Layer 10 of a small transformer language model trained on English Wikipedia (16 layers, counted from 0, width 64).
A neuron's activation on a vector x is SiLU(gate . x) times (in . x), where the dot is the dot product.

Input weights of the MLP neurons that the questions are about. A number n stands for (n - 128) times 0.0037.
n2 gate: 155, 100, 114, 144, 160, 161, 158, 134, 110, 73, 162, 126, 133, 114, 98, 35, 138, 69, 143, 93, 119, 53, 80, 215, 177, 95, 151, 144, 118, 91, 154, 111, 125, 156, 145, 159, 160, 119, 125, 103, 67, 110, 227, 126, 199, 166, 129, 164, 88, 140, 194, 148, 129, 132, 117, 180, 143, 90, 32, 123, 114, 134, 175, 173
n94 gate: 95, 144, 129, 107, 65, 191, 130, 74, 147, 77, 165, 114, 200, 190, 219, 131, 52, 169, 142, 162, 142, 81, 104, 196, 129, 203, 100, 181, 117, 160, 131, 29, 122, 119, 155, 166, 111, 74, 124, 115, 147, 151, 92, 148, 160, 134, 164, 138, 164, 34, 107, 129, 91, 148, 19, 108, 92, 88, 125, 103, 42, 146, 111, 150
n184 gate: 139, 73, 149, 202, 166, 124, 156, 63, 125, 200, 49, 148, 144, 178, 172, 136, 72, 86, 143, 139, 97, 58, 134, 137, 108, 130, 153, 125, 140, 101, 137, 195, 153, 156, 168, 145, 169, 134, 131, 107, 77, 189, 111, 159, 170, 104, 138, 161, 97, 134, 140, 133, 118, 173, 162, 91, 182, 99, 182, 142, 121, 139, 196, 152
n273 gate: 120, 225, 116, 133, 80, 125, 145, 146, 42, 99, 143, 200, 19, 187, 201, 127, 42, 188, 168, 91, 98, 124, 117, 139, 185, 124, 192, 179, 87, 86, 194, 129, 141, 118, 78, 124, 147, 10, 145, 82, 151, 121, 149, 92, 191, 175, 147, 123, 99, 129, 105, 39, 124, 89, 155, 119, 169, 104, 145, 87, 89, 119, 158, 108
n302 gate: 144, 178, 145, 47, 116, 136, 185, 100, 161, 110, 133, 205, 128, 99, 149, 144, 80, 137, 109, 109, 162, 166, 117, 143, 76, 80, 203, 176, 143, 179, 126, 88, 97, 150, 118, 173, 165, 109, 133, 134, 26, 187, 73, 162, 127, 106, 142, 177, 61, 27, 121, 120, 117, 109, 116, 136, 111, 159, 105, 171, 171, 188, 121, 59
n2 in: 91, 117, 69, 77, 163, 208, 134, 176, 73, 201, 127, 215, 101, 124, 173, 193, 134, 89, 137, 62, 114, 198, 133, 91, 132, 90, 109, 157, 159, 163, 92, 101, 100, 121, 130, 138, 52, 178, 144, 184, 97, 140, 163, 110, 128, 149, 154, 166, 114, 126, 77, 137, 88, 99, 124, 90, 119, 127, 110, 156, 45, 191, 156, 177
n94 in: 90, 152, 99, 193, 146, 147, 95, 118, 138, 152, 176, 39, 86, 48, 154, 164, 71, 142, 168, 127, 101, 148, 194, 174, 221, 137, 113, 120, 126, 133, 162, 44, 94, 184, 103, 149, 160, 36, 116, 156, 106, 106, 193, 144, 86, 136, 102, 104, 165, 150, 138, 107, 151, 126, 74, 152, 126, 115, 146, 206, 121, 176, 94, 132
n184 in: 130, 113, 161, 185, 112, 128, 122, 144, 108, 144, 108, 115, 108, 68, 79, 104, 101, 154, 73, 89, 61, 119, 131, 123, 109, 153, 95, 47, 169, 193, 135, 110, 137, 127, 118, 142, 116, 166, 148, 126, 136, 122, 130, 153, 110, 124, 165, 123, 122, 136, 176, 161, 197, 93, 105, 98, 104, 158, 136, 158, 140, 179, 91, 112
n273 in: 132, 125, 62, 204, 103, 146, 176, 170, 127, 147, 169, 118, 164, 144, 73, 135, 216, 158, 136, 60, 131, 58, 183, 154, 14, 161, 125, 168, 139, 147, 177, 136, 86, 189, 190, 87, 62, 151, 135, 189, 199, 52, 150, 128, 161, 93, 88, 91, 139, 96, 124, 101, 249, 110, 173, 128, 146, 114, 159, 160, 182, 98, 96, 201
n302 in: 91, 136, 151, 198, 130, 141, 118, 158, 156, 173, 115, 134, 162, 86, 121, 169, 85, 126, 57, 155, 153, 79, 108, 132, 45, 146, 131, 144, 137, 74, 163, 167, 103, 179, 127, 136, 154, 104, 70, 147, 162, 128, 180, 117, 103, 136, 172, 125, 140, 132, 62, 153, 175, 150, 88, 107, 85, 149, 153, 151, 184, 109, 83, 123

Each question shows a token from some text and the vector x that enters the MLP there. A number n stands for (n - 128) times 0.043.

"cess": 89, 153, 143, 102, 182, 149, 71, 163, 111, 108, 99, 154, 133, 64, 125, 144, 141, 132, 129, 157, 176, 72, 149, 108, 108, 119, 118, 95, 163, 136, 40, 154, 166, 161, 134, 125, 138, 148, 146, 80, 164, 124, 179, 131, 153, 116, 173, 131, 154, 147, 142, 106, 100, 116, 164, 124, 145, 137, 131, 146, 103, 151, 137, 101
The two highest activations, in order: n273, n94

"y": 81, 126, 126, 86, 151, 146, 60, 115, 175, 124, 138, 185, 157, 114, 143, 137, 166, 122, 149, 167, 158, 148, 147, 158, 163, 114, 100, 87, 152, 156, 140, 165, 153, 154, 123, 158, 137, 128, 113, 137, 121, 90, 126, 85, 117, 87, 138, 96, 134, 159, 154, 98, 97, 116, 128, 100, 165, 107, 119, 169, 132, 146, 114, 160
Which of these neurons fires most? n273

".": 102, 145, 145, 67, 89, 129, 78, 104, 114, 88, 111, 156, 123, 104, 113, 138, 138, 118, 153, 94, 97, 117, 145, 110, 113, 147, 112, 56, 150, 155, 139, 148, 145, 102, 136, 92, 151, 96, 134, 83, 101, 127, 133, 171, 133, 78, 122, 107, 125, 126, 93, 136, 86, 146, 142, 120, 104, 151, 153, 185, 146, 112, 97, 126
The three highest activations, in order: n273, n2, n94

"ow": 78, 142, 154, 77, 146, 100, 68, 135, 175, 145, 111, 152, 152, 130, 149, 123, 133, 156, 145, 158, 142, 141, 123, 151, 145, 99, 96, 91, 136, 177, 124, 160, 142, 107, 121, 145, 101, 117, 106, 136, 182, 114, 142, 88, 196, 90, 85, 99, 112, 169, 123, 122, 97, 147, 93, 116, 124, 117, 69, 168, 107, 109, 133, 145
The most active neuron and its activation: n273, at about 0.47

"eat": 157, 101, 147, 111, 166, 113, 84, 111, 127, 132, 90, 164, 164, 164, 110, 185, 119, 108, 140, 161, 107, 94, 136, 118, 82, 104, 134, 91, 173, 163, 84, 142, 127, 155, 145, 145, 124, 152, 100, 90, 179, 118, 171, 72, 166, 138, 140, 70, 153, 134, 137, 120, 133, 144, 108, 127, 90, 166, 127, 116, 125, 193, 132, 155
Which of these neurons fires most? n184

"f": 155, 81, 136, 94, 154, 117, 129, 96, 136, 108, 125, 129, 128, 90, 159, 160, 116, 143, 139, 156, 148, 143, 147, 143, 118, 133, 157, 87, 145, 193, 116, 134, 188, 98, 150, 141, 107, 118, 138, 104, 128, 118, 174, 93, 161, 110, 73, 77, 92, 123, 132, 119, 125, 119, 164, 38, 93, 134, 153, 86, 159, 101, 138, 88
The three highest activations, in order: n94, n2, n273

"7": 128, 142, 133, 75, 147, 155, 73, 133, 62, 137, 139, 146, 132, 109, 106, 171, 134, 160, 140, 168, 95, 93, 144, 83, 99, 145, 129, 99, 162, 153, 173, 165, 140, 79, 137, 132, 127, 99, 131, 119, 174, 85, 151, 108, 167, 124, 100, 139, 104, 195, 123, 178, 101, 125, 122, 155, 156, 120, 125, 161, 123, 136, 130, 141
Which of these neurons fires most? n273

"xt": 113, 169, 169, 126, 116, 113, 58, 161, 161, 138, 117, 137, 147, 76, 131, 134, 135, 127, 123, 192, 185, 140, 147, 138, 106, 143, 153, 104, 133, 114, 71, 104, 146, 122, 113, 157, 113, 128, 126, 73, 111, 96, 187, 120, 152, 150, 142, 74, 109, 135, 151, 90, 65, 123, 103, 121, 93, 113, 104, 150, 140, 132, 103, 150
Which of these neurons fires most? n273

"n": 130, 135, 162, 102, 89, 126, 100, 130, 94, 100, 151, 184, 134, 103, 82, 102, 129, 139, 175, 127, 165, 74, 123, 130, 158, 169, 129, 81, 155, 146, 142, 117, 145, 141, 105, 145, 152, 136, 162, 102, 89, 118, 156, 155, 94, 97, 113, 108, 113, 195, 151, 99, 135, 107, 161, 73, 169, 121, 103, 130, 142, 146, 146, 159
Which of these neurons fires most? n302

"ob": 95, 172, 141, 87, 139, 76, 114, 133, 187, 151, 126, 124, 153, 126, 137, 101, 139, 124, 156, 148, 130, 164, 163, 101, 150, 86, 155, 109, 154, 182, 111, 116, 156, 90, 137, 132, 91, 177, 141, 103, 151, 91, 155, 146, 166, 102, 120, 75, 140, 126, 85, 145, 161, 109, 92, 161, 154, 137, 118, 129, 84, 107, 129, 162
The most active neuron and its activation: n302, at about 0.59

" the": 155, 129, 121, 133, 82, 146, 45, 122, 92, 150, 115, 186, 135, 111, 105, 100, 142, 114, 127, 145, 130, 124, 152, 97, 111, 127, 126, 67, 170, 100, 135, 86, 151, 116, 148, 113, 136, 116, 119, 96, 100, 99, 151, 134, 151, 95, 120, 95, 111, 117, 102, 124, 91, 134, 156, 126, 110, 166, 136, 168, 130, 94, 88, 171
Which of these neurons fires most? n94

" T": 181, 105, 150, 90, 127, 109, 117, 57, 199, 149, 131, 133, 143, 106, 129, 138, 102, 146, 142, 180, 146, 89, 154, 138, 98, 149, 130, 103, 152, 136, 91, 106, 146, 129, 154, 138, 81, 132, 139, 113, 152, 105, 161, 103, 113, 92, 140, 126, 132, 111, 90, 128, 132, 91, 119, 117, 157, 160, 139, 152, 98, 97, 77, 123
Which of these neurons fires most? n2

"r": 116, 130, 144, 119, 184, 59, 117, 121, 177, 171, 154, 117, 137, 112, 63, 167, 111, 117, 123, 153, 163, 116, 146, 108, 103, 102, 116, 100, 187, 188, 127, 157, 152, 80, 120, 121, 132, 157, 115, 103, 142, 115, 130, 140, 85, 67, 141, 103, 92, 113, 96, 76, 146, 88, 124, 99, 127, 154, 138, 138, 143, 135, 141, 111
The most active neuron and its activation: n302, at about 1